Layer 13 of a small transformer language model trained on English Wikipedia (16 layers, counted from 0, width 64).
Take only the direct path to the model's output, skipping the later layers: a vector added to the residual stream pushes a token's score in proportion to its dot product with that token's output vector.

Output vectors of the tokens that the questions are about. A number n stands for (n - 500) times 0.02.
"ocrat": 438,468,544,522,521,622,433,543,467,421,450,581,547,577,546,500,417,413,462,665,496,492,521,587,511,463,545,513,432,434,475,447,466,435,521,460,493,502,543,531,574,440,520,556,412,485,556,525,430,507,544,510,472,568,475,351,512,468,411,503,544,522,429,480
"ober": 393,478,573,432,633,577,430,512,614,483,374,514,561,560,491,492,451,497,469,502,559,522,542,586,483,561,598,529,476,491,430,403,479,446,439,528,582,551,457,466,605,562,527,516,430,537,537,526,492,562,574,526,344,508,535,543,443,504,525,516,432,445,492,484
".": 514,558,502,550,516,491,459,428,572,529,529,444,425,517,532,503,505,529,535,533,471,510,488,422,452,558,474,597,504,568,500,490,494,527,486,541,556,505,497,506,488,440,499,454,580,507,539,484,523,545,515,454,436,599,534,496,513,514,471,546,531,507,457,467
".\"": 381,465,503,408,515,521,492,457,581,486,283,528,465,545,557,594,471,478,432,665,621,540,597,516,540,461,505,503,495,506,599,428,555,397,578,467,723,412,536,411,713,567,526,685,551,555,486,970,288,576,566,371,486,604,511,486,520,349,464,500,574,533,385,526
"_{": 449,470,473,444,518,535,566,516,564,498,440,545,513,536,577,495,494,448,458,459,473,551,501,566,595,548,516,442,510,496,546,509,541,476,547,513,526,529,533,478,546,464,474,542,559,530,453,528,515,479,526,526,479,558,536,527,540,555,463,561,506,463,473,489
"ces": 368,622,546,519,463,577,448,478,496,591,490,365,405,537,528,500,475,511,492,390,615,586,601,442,513,473,473,478,344,565,474,427,563,441,633,471,567,511,506,495,540,578,591,477,508,509,489,519,445,523,541,560,448,570,465,456,477,383,542,529,478,514,441,608
"ations": 498,533,437,446,508,489,475,553,521,465,488,415,440,494,481,516,502,516,436,519,505,487,510,484,424,436,483,460,551,559,578,399,583,556,600,608,627,529,569,526,571,478,472,535,445,386,490,512,467,498,533,572,500,487,538,533,482,432,480,574,544,490,457,528
"ough": 454,453,530,469,524,510,487,569,539,435,439,438,460,527,543,411,430,436,611,532,618,569,535,482,566,549,607,530,428,515,581,467,473,426,486,490,496,496,480,476,543,479,487,532,477,477,501,518,495,569,525,488,457,540,407,487,418,416,459,586,469,490,469,512
" .": 467,453,520,533,545,581,515,430,577,515,475,430,477,495,533,471,498,513,502,513,514,522,575,465,510,552,543,526,478,521,479,446,555,533,440,500,533,528,511,477,464,425,501,489,519,515,459,514,473,544,451,403,454,592,538,522,533,494,448,516,484,517,471,483
"overn": 476,483,507,492,541,558,482,590,539,520,414,580,525,528,550,607,498,587,508,518,461,485,594,431,537,524,542,540,448,455,522,523,464,470,547,522,549,435,443,564,561,629,440,564,422,464,520,544,500,502,554,455,429,572,459,459,472,429,426,442,449,503,475,615
"ently": 416,444,495,472,498,533,546,533,445,588,452,470,527,461,405,526,468,597,525,605,504,548,596,497,459,466,470,506,502,466,643,428,519,403,479,428,600,507,455,508,616,473,558,522,406,580,523,534,455,581,386,426,497,502,409,456,453,408,516,556,550,495,553,529
"ient": 517,454,447,473,521,511,450,461,512,467,473,572,523,539,506,580,429,444,500,572,514,585,520,510,493,435,473,400,458,548,425,442,534,457,584,472,538,532,497,523,551,490,369,488,440,454,472,520,459,594,444,498,411,579,406,507,540,468,499,590,542,499,500,561
"inning": 406,517,558,519,490,555,510,497,475,474,464,526,409,423,484,560,584,554,479,444,483,526,587,618,609,514,574,467,451,461,591,429,527,556,452,503,616,445,526,551,599,563,557,542,431,522,452,533,492,536,503,393,488,452,450,466,542,439,416,411,485,505,486,578
"adem": 509,553,486,435,460,531,419,487,475,451,455,549,604,533,520,646,452,489,504,550,509,489,580,484,541,475,500,524,425,419,422,460,569,455,497,412,461,542,553,463,565,570,503,573,469,505,541,538,498,538,478,523,410,544,437,447,425,548,357,445,555,442,436,596

Output weights of attention head 0. The head adds the sum of these rows, row i times number i of z. A number n stands for (n - 500) times 0.0012.
o0: 298,647,355,532,541,802,476,458,700,423,351,764,407,320,485,535,346,244,409,225,401,152,447,622,460,389,328,778,499,319,575,368,561,483,617,575,503,579,321,560,460,378,372,756,452,656,86,778,394,278,634,847,427,514,515,617,687,700,801,683,520,451,445,413
o1: 905,847,702,556,520,665,255,51,489,373,327,578,409,333,317,687,358,658,385,627,791,522,401,225,539,627,502,685,409,468,196,454,676,503,365,555,613,431,347,651,328,578,641,363,460,804,616,489,523,481,643,503,487,622,315,603,149,470,543,455,540,608,571,578
o2: 394,479,292,625,631,318,538,771,599,702,504,340,594,614,388,445,580,471,286,351,314,433,313,424,852,394,400,532,335,405,404,591,470,357,334,273,509,352,586,478,300,498,500,356,747,372,767,414,753,484,556,320,492,440,530,384,670,597,449,639,483,522,538,551
o3: 982,392,664,510,578,557,361,239,491,397,431,319,397,389,410,516,619,632,567,749,607,522,433,326,489,562,467,283,982,700,325,558,379,543,431,476,349,427,582,454,456,801,706,514,676,698,767,500,653,488,296,109,336,619,462,710,525,160,417,344,319,590,573,406
o4: 848,592,586,618,511,429,295,393,551,459,588,310,450,378,524,404,533,780,622,678,468,572,326,181,489,411,479,399,695,537,327,493,612,711,245,643,763,497,480,410,467,625,442,393,544,272,524,711,561,594,649,715,493,819,480,290,602,370,339,451,555,692,341,451
o5: 597,620,303,393,310,341,524,477,129,633,531,404,432,196,343,514,405,601,169,497,590,49,154,694,639,387,624,530,760,354,254,397,188,505,531,361,567,202,560,512,497,738,573,672,580,797,684,600,795,479,835,347,308,436,508,565,392,550,642,870,463,438,658,207
o6: 320,270,492,508,404,204,512,444,407,637,807,479,660,528,694,480,524,506,738,554,693,737,647,826,183,479,674,457,582,685,616,683,304,558,333,447,506,521,713,491,621,442,468,418,364,297,518,571,294,519,301,313,747,299,777,554,513,408,408,679,396,494,596,588
o7: 463,691,501,555,542,370,355,599,323,515,571,607,663,697,383,592,344,602,632,380,812,238,631,686,103,288,607,761,336,500,464,679,615,591,578,241,514,540,278,592,494,515,481,528,364,459,414,428,377,628,423,587,568,293,563,393,294,450,576,469,240,202,564,722
o8: 476,501,637,366,310,460,433,504,609,454,670,585,538,589,639,749,442,524,613,525,307,481,710,597,772,554,361,539,412,430,527,626,277,497,340,512,311,249,384,421,515,486,388,301,403,688,470,268,444,484,600,537,765,534,243,435,500,583,476,346,567,604,386,671
o9: 387,463,424,528,484,620,543,644,511,508,446,482,801,486,500,565,544,330,273,431,525,251,675,631,650,569,429,441,429,417,593,565,644,342,594,241,210,428,401,782,272,593,679,576,503,317,644,430,652,519,297,315,474,256,550,580,339,650,158,545,310,450,516,751
o10: 519,645,418,527,458,453,336,400,277,425,437,552,337,523,282,350,481,797,480,613,958,512,352,483,449,429,659,656,461,420,357,539,471,658,360,479,749,514,568,492,485,524,398,442,555,708,753,460,529,607,688,421,447,463,526,565,337,515,472,560,594,450,692,479
o11: 551,486,691,498,475,645,509,430,615,416,541,363,469,244,802,507,489,541,580,547,610,503,417,506,221,429,570,492,723,475,410,293,481,673,521,481,587,567,384,498,653,665,468,722,333,443,419,779,407,383,588,641,468,566,554,481,464,453,570,375,556,499,421,328
o12: 612,686,604,415,584,350,727,390,524,357,338,817,571,412,381,732,559,243,445,445,372,493,255,569,960,695,366,531,288,487,568,490,410,263,804,480,252,381,602,468,485,496,613,331,568,586,475,359,394,537,541,595,372,267,492,473,537,290,673,460,508,594,523,675
o13: 220,245,721,554,478,553,459,608,557,532,685,510,655,623,703,417,335,421,672,544,565,771,898,807,268,494,724,585,353,410,475,384,464,474,380,464,518,432,440,445,791,316,428,443,209,508,334,591,174,283,433,422,821,432,345,535,451,788,504,325,532,546,369,447
o14: 434,805,348,310,346,860,637,340,585,440,455,731,95,453,655,658,545,471,647,423,524,362,368,553,371,234,275,701,667,476,573,511,454,595,388,560,495,653,442,514,313,659,317,742,249,725,293,468,561,269,610,784,524,566,472,706,593,490,722,554,388,668,455,396
o15: 724,604,587,437,344,426,549,482,402,381,398,463,614,437,536,605,489,665,496,612,588,454,465,425,712,621,520,328,437,387,462,488,498,459,354,578,366,518,363,505,491,619,545,547,417,521,573,344,590,571,671,427,494,533,342,381,206,571,347,233,340,579,401,589
o16: 428,436,537,471,622,767,546,526,709,490,308,611,334,616,542,527,749,259,482,412,155,612,525,280,663,523,371,605,202,508,572,465,745,314,477,665,475,563,321,547,440,278,398,536,619,574,388,581,492,318,420,565,489,703,472,654,661,686,441,532,505,605,369,488
o17: 305,152,520,554,585,737,485,462,572,404,439,514,377,525,725,420,503,407,496,619,670,660,377,462,224,433,541,535,863,640,626,434,457,635,548,537,651,704,808,399,544,194,371,532,578,531,538,560,357,438,435,535,561,531,437,691,829,497,669,515,677,551,498,341
o18: 498,425,382,535,478,644,395,617,395,315,373,558,503,596,408,373,297,452,395,495,701,52,441,447,464,334,539,721,570,609,603,688,334,548,680,330,529,563,661,537,550,508,369,570,739,824,581,476,473,622,431,485,514,492,399,524,649,413,667,451,418,73,358,407
o19: 522,458,643,472,474,616,499,369,470,350,280,713,726,531,530,432,451,346,607,654,593,619,689,627,671,728,361,391,413,379,553,429,789,546,653,548,281,548,323,560,517,489,516,483,277,428,335,393,361,457,406,679,565,398,270,555,416,535,444,302,505,677,319,624
o20: 744,543,856,627,768,497,414,390,855,492,525,258,563,467,605,440,637,571,527,391,372,712,647,408,460,572,528,432,328,512,251,222,671,450,446,552,517,437,245,489,589,549,664,476,477,263,452,696,407,455,424,460,497,658,461,260,393,453,313,343,412,590,433,502
o21: 698,508,636,410,497,374,482,540,189,715,243,439,544,496,424,516,525,473,454,686,457,236,324,618,783,620,442,275,657,295,523,601,589,477,697,310,251,328,548,567,545,625,659,624,533,675,518,553,560,224,485,368,336,267,349,656,736,401,481,491,392,558,648,464
o22: 414,437,537,381,456,724,539,684,662,558,610,323,364,339,663,490,530,676,445,312,445,454,452,513,325,313,685,471,359,330,295,397,244,494,512,311,511,347,427,606,691,611,474,778,407,701,565,657,492,405,701,270,422,701,642,467,295,594,522,236,434,246,524,343
o23: 529,633,480,406,232,378,616,652,304,702,376,498,365,421,565,518,446,535,466,588,427,404,198,686,750,482,348,278,652,130,522,486,402,617,426,434,505,456,411,373,417,745,418,728,327,459,419,424,655,223,865,668,464,382,413,409,585,563,634,486,608,757,521,435
o24: 524,330,654,581,557,463,440,458,310,410,374,614,699,497,301,259,340,417,541,712,792,462,585,798,432,475,680,421,655,417,399,336,515,512,683,333,521,474,515,480,772,624,569,499,421,594,398,637,240,398,449,459,570,288,302,533,469,451,562,461,371,418,513,388
o25: 818,591,520,595,554,669,304,483,651,279,434,444,532,471,469,631,522,387,463,359,428,363,493,314,702,554,475,775,326,776,427,539,554,394,646,546,653,369,551,623,401,478,528,456,742,734,629,705,525,664,290,542,299,806,490,499,502,469,393,692,582,315,403,472
o26: 428,646,301,640,524,679,246,492,470,633,402,544,369,426,422,344,363,493,473,509,555,333,289,583,448,265,366,785,593,415,465,541,622,639,522,389,827,408,437,564,391,493,354,632,573,668,363,785,481,266,648,761,422,653,441,631,822,680,619,830,570,599,559,404
o27: 311,579,509,632,392,691,411,487,458,439,559,503,498,511,610,581,330,499,397,590,594,499,420,391,492,587,600,736,387,588,586,601,693,533,150,333,626,492,57,586,343,407,462,400,431,659,604,353,717,552,590,428,685,546,245,418,240,928,254,507,576,615,277,648
o28: 624,420,634,438,541,429,548,319,104,251,301,538,625,437,368,504,459,467,525,826,841,506,288,386,413,627,720,511,674,658,452,398,538,567,640,527,548,622,471,469,665,598,623,453,511,597,569,501,305,621,545,489,441,259,284,501,341,365,615,325,462,484,477,398
o29: 411,362,560,575,568,440,480,489,558,502,562,359,384,539,611,441,536,385,490,424,451,682,466,288,559,677,661,670,455,747,639,534,440,367,677,556,553,417,659,468,602,221,539,461,758,652,578,705,463,450,305,319,439,524,594,665,811,528,429,701,727,476,582,443
o30: 653,581,438,285,653,383,718,309,594,340,454,608,422,405,455,847,590,508,634,409,428,745,362,181,271,621,251,369,658,734,410,457,295,438,841,753,404,667,859,406,457,596,610,276,412,425,454,264,281,828,494,662,444,508,659,454,646,12,965,242,677,428,607,483
o31: 543,423,600,544,444,241,410,784,514,765,737,251,552,552,546,501,592,680,614,401,490,510,430,658,602,328,723,305,354,446,349,607,233,491,402,104,519,186,537,602,553,758,615,503,502,317,756,445,581,415,404,233,537,569,646,323,431,420,333,474,419,423,586,531

Each question shows a token from some text and the vector z that the head gathered there. A number n stands for (n - 500) times 0.0062.

"\n\n": 701,598,513,399,612,378,406,610,522,572,386,587,473,542,354,480,532,421,506,477,794,323,551,279,528,705,558,540,368,487,470,467
Which two tokens does it push up most, strongest first? "ces", " ."

" Soc": 490,493,434,504,536,276,447,535,569,474,442,440,491,633,484,449,611,567,486,667,605,462,393,370,580,472,486,449,499,444,571,353
Which of these tokens does it push up most? "ient"

"-": 542,541,571,507,487,462,443,510,409,617,473,467,586,416,454,478,521,522,500,560,547,606,385,498,544,530,580,476,509,524,500,423
Which two tokens does it push up most, strongest first? "_{", "ient"

"ire": 420,445,483,538,546,418,577,499,448,493,438,477,458,602,287,493,496,515,450,515,639,437,488,337,597,517,407,422,519,550,521,517
Which of these tokens does it push up most? " ."

"ic": 517,523,521,405,443,545,441,566,489,390,544,523,419,679,483,485,497,424,368,429,625,425,714,527,557,377,514,456,433,388,497,610
Which of these tokens does it push up most? "ober"

"ag": 512,506,596,542,448,535,463,524,573,613,446,444,537,531,518,520,561,400,501,491,554,595,579,531,509,530,528,438,360,460,409,619
Pushed down most: "ations"

"48": 530,533,578,603,533,553,506,455,641,648,375,520,576,486,526,620,537,403,435,493,636,551,628,466,466,545,459,505,368,447,431,635
Which of these tokens does it push up most? "overn"

"2": 501,546,664,566,417,642,444,542,496,767,471,375,622,282,513,585,447,345,511,537,406,658,410,596,459,504,476,576,451,374,452,539
Which three tokens does it push up most, strongest first? "adem", "overn", "inning"

"st": 541,566,475,463,542,450,559,543,506,507,459,501,577,554,482,462,510,428,421,544,581,494,482,454,548,525,542,465,459,486,520,530
Which of these tokens does it push up most? "ces"

"'": 423,509,439,518,526,425,691,651,556,512,556,469,437,699,412,461,440,543,500,566,536,504,443,353,693,445,517,563,547,494,396,518
Which of these tokens does it push up most? "ently"

"s": 563,555,450,530,519,452,551,579,526,566,484,606,414,630,485,500,481,544,514,527,652,444,601,360,589,524,511,546,469,477,422,486
Pushed down most: "_{"

".": 545,615,653,660,621,580,353,403,487,659,421,511,471,336,399,496,581,487,543,425,628,512,525,384,410,712,573,612,396,574,409,512
Which two tokens does it push up most, strongest first? ".", " ."

"in": 533,526,435,448,481,504,481,603,484,466,516,535,476,589,491,537,476,447,478,528,565,484,585,459,579,485,489,465,529,457,512,506
Which of these tokens does it push up most? "ober"

"ale": 634,554,522,457,602,464,436,534,495,542,422,579,457,521,370,498,532,444,502,470,710,450,562,374,523,624,555,515,407,530,413,518
Pushed down most: "ently"

"30": 510,535,427,465,530,462,512,616,501,540,490,540,477,547,495,538,471,479,508,576,544,539,522,507,570,486,518,482,484,425,445,527
Which two tokens does it push up most, strongest first? "adem", "ocrat"

" Fl": 502,543,512,405,432,499,432,576,508,572,480,481,528,586,387,532,506,374,446,543,609,467,627,433,530,520,435,515,467,441,500,555
Which two tokens does it push up most, strongest first? "adem", "overn"

" ": 601,392,607,526,465,547,490,492,559,651,299,499,655,475,462,503,558,384,516,480,642,566,593,442,549,576,466,347,378,468,497,627
Which of these tokens does it push up most? "overn"

" was": 563,596,500,532,535,442,539,552,567,657,375,506,578,542,422,558,504,375,424,580,677,518,474,395,563,577,457,494,419,444,411,529
Pushed down most: "ations"

"og": 472,451,587,580,501,526,521,417,517,573,427,518,507,527,487,536,536,563,485,498,535,543,547,534,533,455,484,519,491,464,466,566
Which of these tokens does it push up most? "inning"

" for": 580,490,447,574,542,484,524,545,406,511,467,633,435,590,368,433,465,582,516,467,679,523,657,349,661,546,538,394,485,582,468,562
Which three tokens does it push up most, strongest first? ".\"", "ober", " ."

" one": 592,551,339,609,525,463,563,562,477,616,321,636,569,575,406,507,424,464,493,579,736,514,525,337,671,602,436,342,517,517,548,476
Which of these tokens does it push up most? ".\""

"one": 505,648,600,692,738,469,327,410,440,488,439,586,376,425,331,478,610,549,591,367,794,412,594,280,437,808,570,584,414,669,418,554
Which three tokens does it push up most, strongest first? ".", " .", ".\""

"ography": 502,584,437,430,537,427,506,605,692,491,502,559,592,577,374,471,427,459,615,514,575,424,595,306,536,622,492,497,495,521,660,521
Which of these tokens does it push up most? "ces"

" n": 575,454,516,518,559,542,534,506,422,557,404,570,503,483,455,447,450,497,376,503,610,514,434,514,515,491,558,449,455,494,513,509
Which of these tokens does it push up most? "ations"

"ence": 443,459,442,498,467,458,608,581,517,514,513,482,478,646,409,474,484,560,478,566,529,529,511,380,636,454,466,492,547,521,469,506
Which of these tokens does it push up most? "ently"

"0": 555,571,843,449,204,749,383,591,613,974,472,214,718,381,429,624,495,192,601,542,338,735,472,611,499,567,492,728,363,416,202,672
Pushed down most: ".\""

" out": 491,485,540,596,481,507,517,487,576,633,400,506,575,533,460,600,558,457,515,530,609,578,599,443,579,541,419,473,471,461,418,613
Pushed down most: "ations"

"ac": 537,523,517,535,484,450,420,474,570,573,375,480,490,563,430,521,594,399,477,522,654,495,601,402,496,559,440,482,371,474,460,522
Which of these tokens does it push up most? "overn"

"1": 380,536,442,489,485,386,582,623,602,723,349,527,486,543,520,690,440,321,481,577,582,362,591,382,415,533,245,663,422,305,521,622
Pushed down most: ".\""

" S": 446,433,497,514,549,389,527,510,462,454,452,496,373,662,363,473,534,555,435,535,624,443,481,403,575,409,467,479,517,497,495,442
Which of these tokens does it push up most? " ."

"ven": 367,389,504,528,505,446,641,601,447,554,456,440,495,544,286,482,423,469,524,494,537,484,484,342,589,514,374,418,541,539,548,594
Which two tokens does it push up most, strongest first? "ently", "ough"

"hed": 528,568,499,547,525,451,500,546,535,622,415,499,538,532,420,532,517,406,461,554,642,533,528,406,564,573,470,481,419,477,417,556
Which two tokens does it push up most, strongest first? "adem", "overn"

" occ": 437,443,484,543,516,471,579,616,514,566,468,535,453,630,334,488,453,474,514,515,625,511,593,351,661,467,422,476,515,460,453,566
Which of these tokens does it push up most? "ently"

" she": 405,535,355,536,525,502,734,690,569,511,589,570,410,709,359,522,330,508,497,541,604,407,531,252,701,453,362,545,613,450,453,487
Which of these tokens does it push up most? "ently"

" offic": 593,367,410,512,554,362,627,550,450,461,397,602,413,661,414,363,530,605,572,489,611,429,612,306,643,548,543,344,432,556,515,530
Pushed down most: "adem"

" of": 452,536,402,580,506,450,676,702,465,572,504,498,561,496,514,497,374,421,515,541,529,521,471,371,603,511,467,380,536,444,567,539
Which of these tokens does it push up most? "ently"

"and": 485,506,534,582,458,565,492,458,478,576,464,513,562,534,461,562,513,505,478,530,567,539,600,482,607,483,442,455,545,472,487,574
Which of these tokens does it push up most? "inning"

" to": 574,632,306,463,462,514,599,776,503,569,526,657,461,761,391,493,346,484,581,552,693,459,617,285,788,560,497,588,630,475,420,528
Pushed down most: "_{"

"le": 406,478,446,536,484,472,657,591,545,539,524,498,465,672,381,492,454,552,482,561,553,530,511,353,668,449,450,507,555,519,440,527
Which of these tokens does it push up most? "ently"

"uch": 420,432,508,525,530,392,590,512,456,493,431,476,455,614,279,462,500,525,446,505,640,435,484,332,584,488,408,430,502,550,532,521
Which two tokens does it push up most, strongest first? " .", "ough"